Layer 3 of a small transformer language model trained on English Wikipedia (11 layers, counted from 0, width 128).
A neuron adds its activation times its output weights to the MLP's output. To switch it off is to set its activation to zero at one token and run the rest of the model.

Output weights of the MLP neurons that the questions are about. A number n stands for n times 0.003.
n29: 23 -4 8 -5 29 33 23 4 9 -29 -2 37 -14 -28 -7 19 -47 -18 33 -9 -32 -23 1 -3 4 -42 16 -18 19 6 10 -45 -5 5 -37 10 -24 -10 -21 26 -2 66 6 18 -3 -17 -11 5 -31 6 1 28 -6 6 36 12 15 41 -5 18 24 14 0 41 16 5 4 -15 -3 -6 17 7 -47 10 -9 -18 -3 9 -8 31 -34 -6 -16 -56 1 -15 33 34 38 12 6 -19 -42 -12 -38 -7 33 33 35 -21 11 -28 8 -12 8 -4 -21 44 10 -34 -19 -28 31 -27 -15 28 -2 -11 -16 -3 4 9 -16 29 -25 -4 9 5
n49: -47 -22 32 -58 9 0 -33 33 -15 34 -36 -13 14 37 46 -14 2 6 -6 4 16 -3 -20 4 49 24 -24 12 -10 -24 -1 52 -27 8 3 53 -43 15 6 -3 19 19 58 5 14 -16 -13 -11 11 8 18 -22 -1 4 -49 37 29 -37 -8 -55 -32 33 41 -37 3 7 -23 -6 4 15 17 28 -32 23 -3 11 -46 -34 -45 9 -13 -10 -28 -13 -42 74 28 35 25 13 40 -40 50 26 21 26 -26 29 -18 11 -17 0 4 11 42 22 -6 -39 2 53 37 -6 20 13 0 -50 -19 -35 -12 -6 -28 2 -33 -43 -27 -32 24 -2
n79: 12 -33 -1 -17 -17 -15 36 23 10 5 31 1 -37 -7 -28 -11 10 24 -12 -44 3 -4 1 42 1 39 6 27 27 11 1 8 1 17 40 6 -14 -18 -1 -9 12 -13 15 21 2 -1 -15 -24 9 2 -46 -20 5 6 -23 1 11 19 -24 8 29 -16 -15 39 -12 8 4 22 -9 24 47 -2 39 3 -6 -13 13 5 -20 -11 6 -3 -6 12 -5 -7 22 -32 -5 -16 9 -43 -24 -18 0 -20 -3 4 -26 -20 51 5 1 16 -10 4 -24 18 -12 -23 -10 -14 31 7 -7 26 -4 9 -6 19 18 2 -27 -24 -9 -19 -16 -17
n100: 51 -9 8 -9 52 34 -38 -14 35 -5 7 -11 -13 -14 -2 24 31 -10 5 -1 -21 56 47 1 17 -9 -2 -21 -8 23 -33 26 78 -3 12 -34 -29 -30 39 -26 -3 -4 -15 12 -37 -20 2 -14 -20 1 19 -30 17 -36 -9 11 -1 37 4 20 22 1 -36 14 14 7 -22 -22 -5 -4 -51 20 -4 -15 -7 -2 23 16 -4 26 -12 21 -14 -15 -1 24 -21 -34 -25 32 -25 12 11 47 -7 -7 11 -34 -20 41 30 3 -6 -6 25 1 -14 20 -18 -2 -15 7 21 9 34 12 -31 -4 2 20 -9 -36 6 2 18 -7 -3 31
n101: -16 29 -5 9 -12 2 -5 -19 -18 -11 5 1 39 31 2 -57 -8 -14 26 -48 16 8 5 -8 5 -22 -7 27 20 4 8 -4 -11 -12 -17 -14 -9 -23 38 -6 10 21 -24 1 9 14 -18 -34 -14 -10 -12 15 -8 50 37 16 -14 -28 -15 15 0 -5 -21 -14 20 4 20 -6 15 -21 -39 5 3 17 9 15 -30 -6 22 3 -19 -24 19 34 16 -19 -12 -2 -17 -14 2 13 -1 -11 -14 8 -6 -22 -21 -11 -33 41 -17 9 -15 27 10 12 1 -6 18 -1 13 45 5 37 25 26 7 -17 -22 -14 44 16 2 21 -11 1
n108: 3 23 24 -15 -6 -1 -2 -9 4 8 -11 -26 -2 -23 10 2 -2 19 4 -31 19 21 1 -4 13 -8 35 26 40 54 5 19 -4 3 5 -26 14 25 -20 -35 -33 9 -20 7 15 17 -11 -20 -18 -33 -34 94 25 21 7 20 1 -29 -5 7 -22 13 44 26 -24 4 -18 28 27 2 7 0 -22 -41 -55 -14 -7 1 -34 10 0 5 54 -25 10 26 -13 1 -11 -15 14 19 38 4 -13 -13 5 -26 42 60 -57 -57 33 -3 -6 0 21 -3 8 -33 18 16 -21 1 -11 39 -33 8 -35 -25 2 9 -22 -14 -41 5 -7 -8
n168: -6 -15 3 -17 3 -28 -9 33 -6 -9 15 10 -27 9 4 28 -10 -4 -26 -20 -51 11 -7 62 -7 -15 24 -3 19 -10 -10 -12 -8 -11 -10 3 28 -22 -24 45 -26 38 -14 -17 -19 -33 -10 -6 24 -41 44 24 2 29 -5 -43 -4 25 58 -16 -16 -20 -22 -17 -1 -1 4 34 21 21 -5 -3 2 21 -15 -11 -22 -2 -16 29 13 1 12 -23 -31 6 -17 22 -4 -21 -38 -8 22 26 -7 -13 22 25 44 14 -18 -14 -5 7 -26 6 30 7 21 3 -15 -39 -15 -13 5 0 6 -22 -27 10 -14 24 -31 9 6 8 -12 22
n214: -22 -54 16 -17 -16 -10 -40 -22 -5 6 1 63 24 16 -17 -22 3 23 -5 -1 -33 35 4 50 8 -11 -58 -6 -16 -3 9 -7 12 33 -49 -4 -20 -2 50 -15 22 7 48 10 -69 55 -35 -31 20 -38 20 10 -11 -5 -14 -36 -6 -27 24 -39 -11 -14 14 19 -19 10 8 2 -7 6 -8 -3 -5 9 40 9 -9 12 8 -20 21 32 2 8 -12 -4 31 -15 0 33 34 -16 9 -21 10 -15 -7 -22 21 26 -6 35 40 6 30 -41 28 -25 -86 18 4 -11 0 4 17 15 39 -91 6 23 -9 32 -4 -30 7 9 10 3
n238: -8 18 10 18 4 6 9 39 7 -1 -14 1 11 -13 -19 12 11 -4 -12 23 14 1 17 -7 -13 -31 14 -24 -4 19 10 -18 -12 15 -6 67 4 13 -10 -13 6 8 -43 -21 -9 -27 -36 -41 -52 26 16 24 7 3 25 -9 3 20 -5 5 14 -25 10 -1 46 -9 4 -36 -17 10 26 -2 -22 12 -19 19 -19 -6 -14 38 5 11 -13 10 -12 5 -5 -2 -6 6 2 -41 31 -14 18 -13 -3 -7 9 -17 5 19 -17 -5 -1 -2 -34 11 -26 5 -25 -18 -14 6 2 -20 -10 12 -27 15 30 -24 -3 7 1 17 -6 -15
n310: 48 -31 -11 31 -5 34 4 4 35 -55 3 23 -21 -16 23 14 25 -6 -3 -28 -5 44 -36 77 -58 27 -7 -23 14 -12 13 40 -24 -7 20 18 -6 3 -16 29 -32 5 -15 9 7 2 -59 4 10 11 -44 24 19 1 21 40 9 41 -29 -25 -39 -9 38 30 35 -9 -8 15 5 7 -4 48 8 13 -8 -7 -12 21 21 -37 18 0 18 4 -9 9 24 -8 24 -10 -14 15 34 -11 3 -16 -17 19 6 -24 2 1 -14 18 -12 -6 -31 7 12 -4 -45 -41 -1 -26 14 -5 6 26 11 5 -12 -32 7 -42 1 8 -54 -11
n316: 5 0 43 15 35 22 -35 -19 -28 9 3 41 -4 -8 -3 4 -3 1 23 26 17 11 24 18 20 -4 -5 -17 -10 35 -2 -10 -17 -24 28 -17 -20 58 15 -4 -19 20 2 37 36 6 12 10 14 -12 4 19 -20 -11 56 -7 -18 -6 29 49 38 -14 14 23 56 -21 7 -33 6 -29 -5 -25 16 -19 -28 -4 -27 17 24 42 -20 -34 -7 -20 -7 -48 -2 -20 0 11 20 -42 -19 -65 -18 -38 0 3 40 9 -47 -11 16 -25 -4 -5 -6 0 23 -38 12 25 -29 40 -4 -37 -64 -29 17 -21 20 51 -7 -16 -45 1 32 7
n339: 1 -5 7 -24 41 14 7 -10 21 24 36 -8 -14 -20 10 -23 10 22 26 -1 17 -30 -12 -1 -7 2 -22 34 -3 -23 -2 7 -4 -31 -1 -19 18 -4 7 -4 -2 36 -64 23 -14 -5 -22 -3 36 -25 -10 20 -8 -15 6 -6 -10 -16 -19 32 -2 3 -31 -16 24 36 8 -11 -32 -13 1 -40 -1 -8 -1 -18 -30 -22 0 -1 -15 17 -13 -35 6 27 35 -6 -8 14 21 -1 5 18 -11 9 -12 12 19 14 -20 -36 17 6 -21 9 -36 9 27 -16 9 36 -13 7 -21 12 -24 -1 -4 -14 58 -19 -3 48 28 5 -12 -28
n355: 54 -46 17 19 -50 -2 -23 8 10 -34 41 15 4 -24 6 26 -15 30 -3 -30 -29 15 31 58 10 15 -78 9 44 -8 -16 -36 -39 -19 -20 -1 -20 19 -52 -7 31 40 -38 16 -16 49 4 -29 -3 -5 -5 -15 18 3 22 -7 -12 2 10 35 -11 -3 28 25 14 1 -13 -1 20 3 44 -25 10 -22 5 27 31 -6 52 -10 9 -11 50 -4 -6 -6 -14 -10 -12 50 61 -8 -72 35 -30 -30 27 -17 -32 -2 -15 -8 -38 -25 13 -10 -8 4 2 -45 41 2 28 29 22 -12 5 -32 23 31 -16 -30 3 -16 28 40 -27 -21
n437: 24 -3 -7 12 -31 35 4 -11 2 22 7 23 -11 2 0 17 -14 9 10 -7 -12 2 20 -47 -15 29 -20 -3 7 17 3 10 -49 11 22 27 -40 4 11 -17 -14 1 5 -7 -14 13 22 -26 -24 10 -13 -5 8 3 -12 15 -14 -2 9 5 0 -3 59 12 -6 -6 -5 9 -9 -8 8 -4 -31 4 40 -22 22 -5 7 -3 -25 4 -32 -23 -13 25 -23 26 11 -13 -10 18 -7 -1 -25 -9 27 -18 1 0 46 11 7 14 -10 -18 -6 16 2 64 11 19 -4 31 21 -10 -22 -35 -11 18 -12 9 9 -12 -14 -2 16 13

Each question names a token from some text and the token that comes next. It shows the activations a of the neurons there, in the order above. A number n stands for n times 0.024.

Then comes g, the gradient of the next token's log-probability with respect to the MLP's output, scaled to length 1. A neuron's effect is roughly proportional to its activation times (output weights . g). A number n stands for n times 0.0038.

"s", then ":"
a: 0 48 -3 -5 -4 0 -7 -1 -4 52 -2 -7 0 -2
g: -37 -20 36 -16 6 3 -14 28 9 14 34 -14 26 12 -35 -13 4 32 -12 -17 -28 3 16 27 39 -25 -8 -20 -4 -22 37 27 -32 27 -1 -17 -32 -58 13 -16 34 9 41 -45 13 0 15 -16 5 -12 -15 35 42 -10 21 -9 27 14 -13 6 -6 -12 -16 -7 33 -28 -8 25 -23 -28 17 -14 38 21 32 -21 -33 26 -17 -53 21 -18 -3 -43 34 -9 29 13 19 -60 -21 0 -5 37 -7 -36 3 10 28 -28 -11 26 2 -46 20 3 4 9 2 16 3 6 5 -37 11 18 -1 -19 -2 -25 -4 7 31 -4 -10 20 -6 -6
Which neuron, switched off, lowers the next token's probability most? n49

"ics", then " in"
a: -2 69 -1 0 -5 -3 -4 -7 -1 -1 0 -7 -7 0
g: -18 18 16 36 -11 22 -24 -12 -37 -9 -10 13 16 31 28 -14 -40 -2 15 -27 -9 -19 0 15 -29 34 -1 -18 46 12 12 -40 1 3 11 1 -12 -16 -27 13 12 10 -54 34 11 -1 10 19 -2 8 16 -15 -5 19 6 12 21 -5 14 1 52 10 20 4 14 55 -6 -31 -14 0 -13 -7 -10 -17 -6 -62 -12 -14 30 6 -22 3 -2 11 -9 -28 30 4 -32 18 -3 20 25 12 6 -50 -5 -5 -31 38 -4 -9 -23 29 9 21 -5 -5 -3 5 -4 0 5 4 -41 -5 46 -18 5 3 0 -35 41 -20 65 -74 -37 -9
Which neuron, switched off, raises the next token's probability most? n49

"d", then "ess"
a: -1 -6 -3 -4 20 -1 -7 0 0 -1 -1 20 35 0
g: 15 17 -49 -9 -18 -4 -37 18 -12 27 -3 -5 13 -4 -18 25 -13 28 -25 -8 1 32 15 10 10 -11 -44 9 -26 -9 -25 -25 0 -36 12 1 49 -15 19 -26 28 11 -16 -26 -3 32 -20 -4 -4 -44 8 -13 20 14 5 3 -26 -3 -5 -1 23 -2 5 43 -32 -7 -44 3 -17 -49 4 -16 56 62 -8 21 -12 18 26 17 46 2 -16 -27 -1 -27 -13 -31 -4 31 11 -22 -47 11 -22 -1 27 13 13 0 22 -11 -4 14 -13 -10 -27 8 -12 32 9 -35 21 -32 -6 51 -6 -28 11 22 18 -31 8 12 29 32 16 40
Which neuron, switched off, lowers the next token's probability most? n355

"l", then "ames"
a: 0 0 -7 -3 -5 0 0 -6 -7 0 -1 -6 -6 0
g: -6 11 8 28 12 -9 19 3 34 -18 -6 -18 -8 -6 -5 -33 -37 6 4 25 -3 23 25 -13 41 -9 13 -67 43 0 -38 -5 -37 16 -22 2 6 32 -29 31 26 -16 -4 -39 14 -47 -39 -3 9 32 34 -9 10 10 30 -34 -23 34 45 11 16 -3 -14 -11 38 -17 -8 32 22 -31 -28 0 -4 -2 20 38 -10 29 -25 -31 -24 -8 -5 22 -23 14 -38 -17 36 12 3 3 6 20 -9 2 -42 -22 -26 52 -5 -6 5 -18 24 -35 9 -5 12 12 -5 4 -7 -31 42 -21 15 -29 21 17 24 -18 -26 -8 31 -6 -8 -5
Which neuron, switched off, lowers the next token's probability most? n79

"and", then "e"
a: -6 -4 -1 -6 0 -5 -1 8 -6 0 0 1 -5 -1
g: 17 -33 -2 1 24 10 -43 -27 -25 -29 -27 26 32 -18 -20 -16 -12 29 -7 19 2 4 -22 20 -38 -7 -9 7 -49 35 -46 16 11 0 5 -54 -16 24 35 -36 21 33 -27 2 -28 10 10 4 6 4 13 15 -4 -14 -27 16 10 17 -40 -2 19 1 -2 12 -18 -5 -21 22 29 -19 -36 -21 23 9 -2 3 -13 17 -1 10 37 1 34 3 25 13 -18 -34 46 -4 -4 15 -4 47 19 1 -11 77 -20 -26 -12 36 22 1 14 6 2 -26 3 -33 -12 32 -9 -24 -20 -5 -46 -9 -2 -17 -7 -28 36 27 41 9 18 -4
Which neuron, switched off, raises the next token's probability most? n100

"ar", then "ian"
a: 0 -4 -1 0 45 -1 -4 -7 -3 0 0 -7 -7 -1
g: 9 -5 7 31 -4 14 3 11 -15 9 -21 9 18 -4 -21 0 12 -34 -4 -47 18 6 -12 -29 -12 18 18 2 -9 8 15 -16 22 20 -34 16 21 -4 -33 -20 -23 -26 -19 -9 15 29 -27 -3 -34 -33 -3 -23 -5 34 -20 -40 16 -25 22 -12 -5 0 -15 -20 -18 -1 -18 26 1 -53 8 23 -24 -11 80 19 -11 -30 29 -26 40 -25 41 2 -40 23 8 25 -4 8 -41 -17 -12 22 -23 2 31 -5 -10 8 21 -19 27 15 20 -3 34 4 -18 36 -3 -4 6 20 33 27 -18 -24 10 -23 -22 -17 5 -8 48 51 59 -20
Which neuron, switched off, lowers the next token's probability most? n101

"it", then "a"
a: -5 0 -1 89 -7 0 0 0 -6 0 -3 -7 -3 -2
g: -27 -2 7 -19 -24 17 2 25 -25 9 -19 -10 -4 22 14 23 2 -14 0 6 -1 -24 6 -22 -15 -26 25 13 9 -35 -9 -49 19 -2 -2 3 -19 -25 7 -22 22 -30 -32 2 12 22 -5 15 -68 38 -7 1 11 -19 -33 34 -18 6 6 41 -13 35 23 44 21 -28 8 4 -11 -20 -51 -11 -3 -10 -6 56 -14 46 -19 24 40 9 -29 -14 13 16 18 -5 -41 27 24 38 -13 -4 -32 52 -10 -2 -29 23 1 61 -9 -2 50 -20 -12 -9 36 4 -36 9 3 20 16 -11 -25 -1 16 -27 -5 -3 -8 -14 20 -4 -10 -11
Which neuron, switched off, lowers the next token's probability most? n100

"y", then "st"
a: -2 -3 -5 -3 -3 -4 -1 -7 -7 0 0 12 -3 -6
g: -8 -9 -8 0 -45 -18 -54 -7 7 23 46 10 -4 15 10 -20 -10 -37 39 -6 36 -5 11 4 8 45 21 -12 -3 18 -26 35 4 -8 25 -19 23 -57 40 40 34 48 -7 -15 24 14 -37 4 -13 -29 -19 25 -14 11 -38 20 0 -22 2 37 24 -25 -10 -59 -3 47 6 43 -13 -23 8 -6 -3 -7 14 -20 -20 19 -9 -4 0 -18 16 5 11 8 -26 1 11 3 -12 14 -15 49 -5 10 32 24 4 -14 14 -27 5 26 -17 -16 -21 -11 -20 -24 -19 -35 -26 -28 -8 -16 7 -27 3 4 25 49 -14 19 6 -37 -11 12
Which neuron, switched off, lowers the next token's probability most? n339

"ular", then "ity"
a: -1 -4 -7 0 -4 -7 93 0 0 -7 -1 -1 0 -1
g: -28 20 -5 -6 38 -15 20 13 52 12 -7 22 -14 36 23 13 -5 7 -1 -27 1 37 -27 72 -10 4 -4 -15 13 -8 12 7 15 -26 -13 -27 31 -34 13 18 -16 22 -31 -9 22 -4 -1 53 4 -18 -2 41 26 -14 -10 -14 -8 50 14 -9 -21 -6 0 17 -7 -49 -8 -1 6 -16 11 -16 5 14 -6 11 7 -10 37 -27 -25 -15 -3 17 -27 -3 6 7 -17 21 27 -48 -4 -26 17 -7 13 -20 9 -17 -9 14 14 -34 -4 -24 20 -47 -24 -35 20 -23 -54 -39 47 19 -6 -17 7 -36 -14 24 37 30 -8 21 -40 11
Which neuron, switched off, lowers the next token's probability most? n168

"ional", then " Un"
a: -1 -5 -1 0 -5 -5 44 -4 0 -3 -5 -4 -1 0
g: 44 -16 14 3 20 19 20 -12 -17 2 20 9 -53 -20 29 12 -28 8 -10 39 -21 28 29 6 -1 -9 -23 -7 -16 -6 7 -10 25 -41 25 32 -33 32 12 -23 -40 18 32 60 25 -2 -7 24 -8 24 32 -27 -54 14 -4 -26 30 -26 -19 22 -18 7 12 -4 -13 3 -34 -2 26 31 -2 5 -14 -45 -24 -5 2 -1 51 -23 0 24 19 -2 -56 3 -26 -12 -29 26 -5 -41 3 -19 -10 -7 57 -24 -6 -8 24 -40 -11 9 -12 10 -14 -5 29 7 -1 7 -16 7 17 -16 3 35 4 -12 22 22 -28 4 -26 -10 18 -29
Which neuron, switched off, raises the next token's probability most? n316

" /", then " 5"
a: 13 0 -2 0 -4 -1 -4 -5 34 -3 13 -2 -4 -5
g: 6 25 1 31 19 5 -31 -3 12 20 41 -10 45 -4 5 -14 4 -15 -5 6 -24 16 -15 -13 36 -7 -18 42 6 2 -12 -22 15 20 6 12 7 2 32 -18 29 21 24 -16 -2 18 24 -12 -50 -2 -1 10 13 -21 4 35 29 -19 -11 0 30 -13 -8 61 -56 -33 -38 -7 54 -26 -14 5 -14 33 32 -40 8 -15 -21 6 15 -7 -10 17 -43 -19 -34 2 25 21 6 -24 16 -48 15 11 -18 -16 1 -34 19 19 -3 6 -31 8 -18 -3 6 8 -9 24 -65 -17 -29 14 -31 -6 -30 -15 12 -29 7 -6 1 10 63 3
Which neuron, switched off, lowers the next token's probability most? n238

" A", then " P"
a: -1 0 -1 0 -4 0 0 0 -2 0 -5 -6 0 34
g: 36 26 -9 13 -13 21 21 -29 -18 3 -9 13 -3 8 -60 3 43 23 25 -22 -14 12 10 -50 -4 1 -31 -1 17 -6 -21 -39 11 6 1 -7 -36 -6 -11 12 1 9 17 27 -4 2 11 -3 23 13 14 -12 -37 -51 27 -6 -9 -8 -31 -49 -20 18 -18 10 -6 -12 -57 26 12 25 6 31 11 6 -9 40 32 -11 24 12 4 12 -43 38 3 9 -33 28 -12 1 47 18 3 -5 -7 2 -9 -13 -20 -17 50 -28 30 38 7 23 -10 11 38 -30 -13 -3 -25 16 -6 -4 6 -33 20 22 26 -33 10 -62 2 3 10 -37
Which neuron, switched off, lowers the next token's probability most? n437

"lect", then "or"
a: -5 -1 -2 0 -5 -7 -2 -2 -7 0 -4 -7 0 0
g: 46 40 -19 13 -2 37 7 -23 -14 -7 6 28 -15 19 17 -39 34 15 -13 -36 -40 -14 -3 34 14 -21 -8 7 -7 21 34 4 16 -27 0 22 -20 17 -12 -3 -23 27 -30 -1 -56 12 10 17 5 4 -34 1 -40 -1 -6 32 18 22 -10 -24 -30 -20 -4 -61 4 14 -1 -13 -22 22 5 9 -16 -4 25 -40 -3 5 54 13 -7 -26 -13 35 45 5 -23 14 -52 13 8 0 46 -15 -9 14 26 -33 12 -31 -6 -1 -19 39 -4 35 8 -25 20 -3 -3 -35 -13 -36 7 2 47 31 -13 -19 20 4 6 14 -7 7 -8 -29
Which neuron, switched off, raises the next token's probability most? n101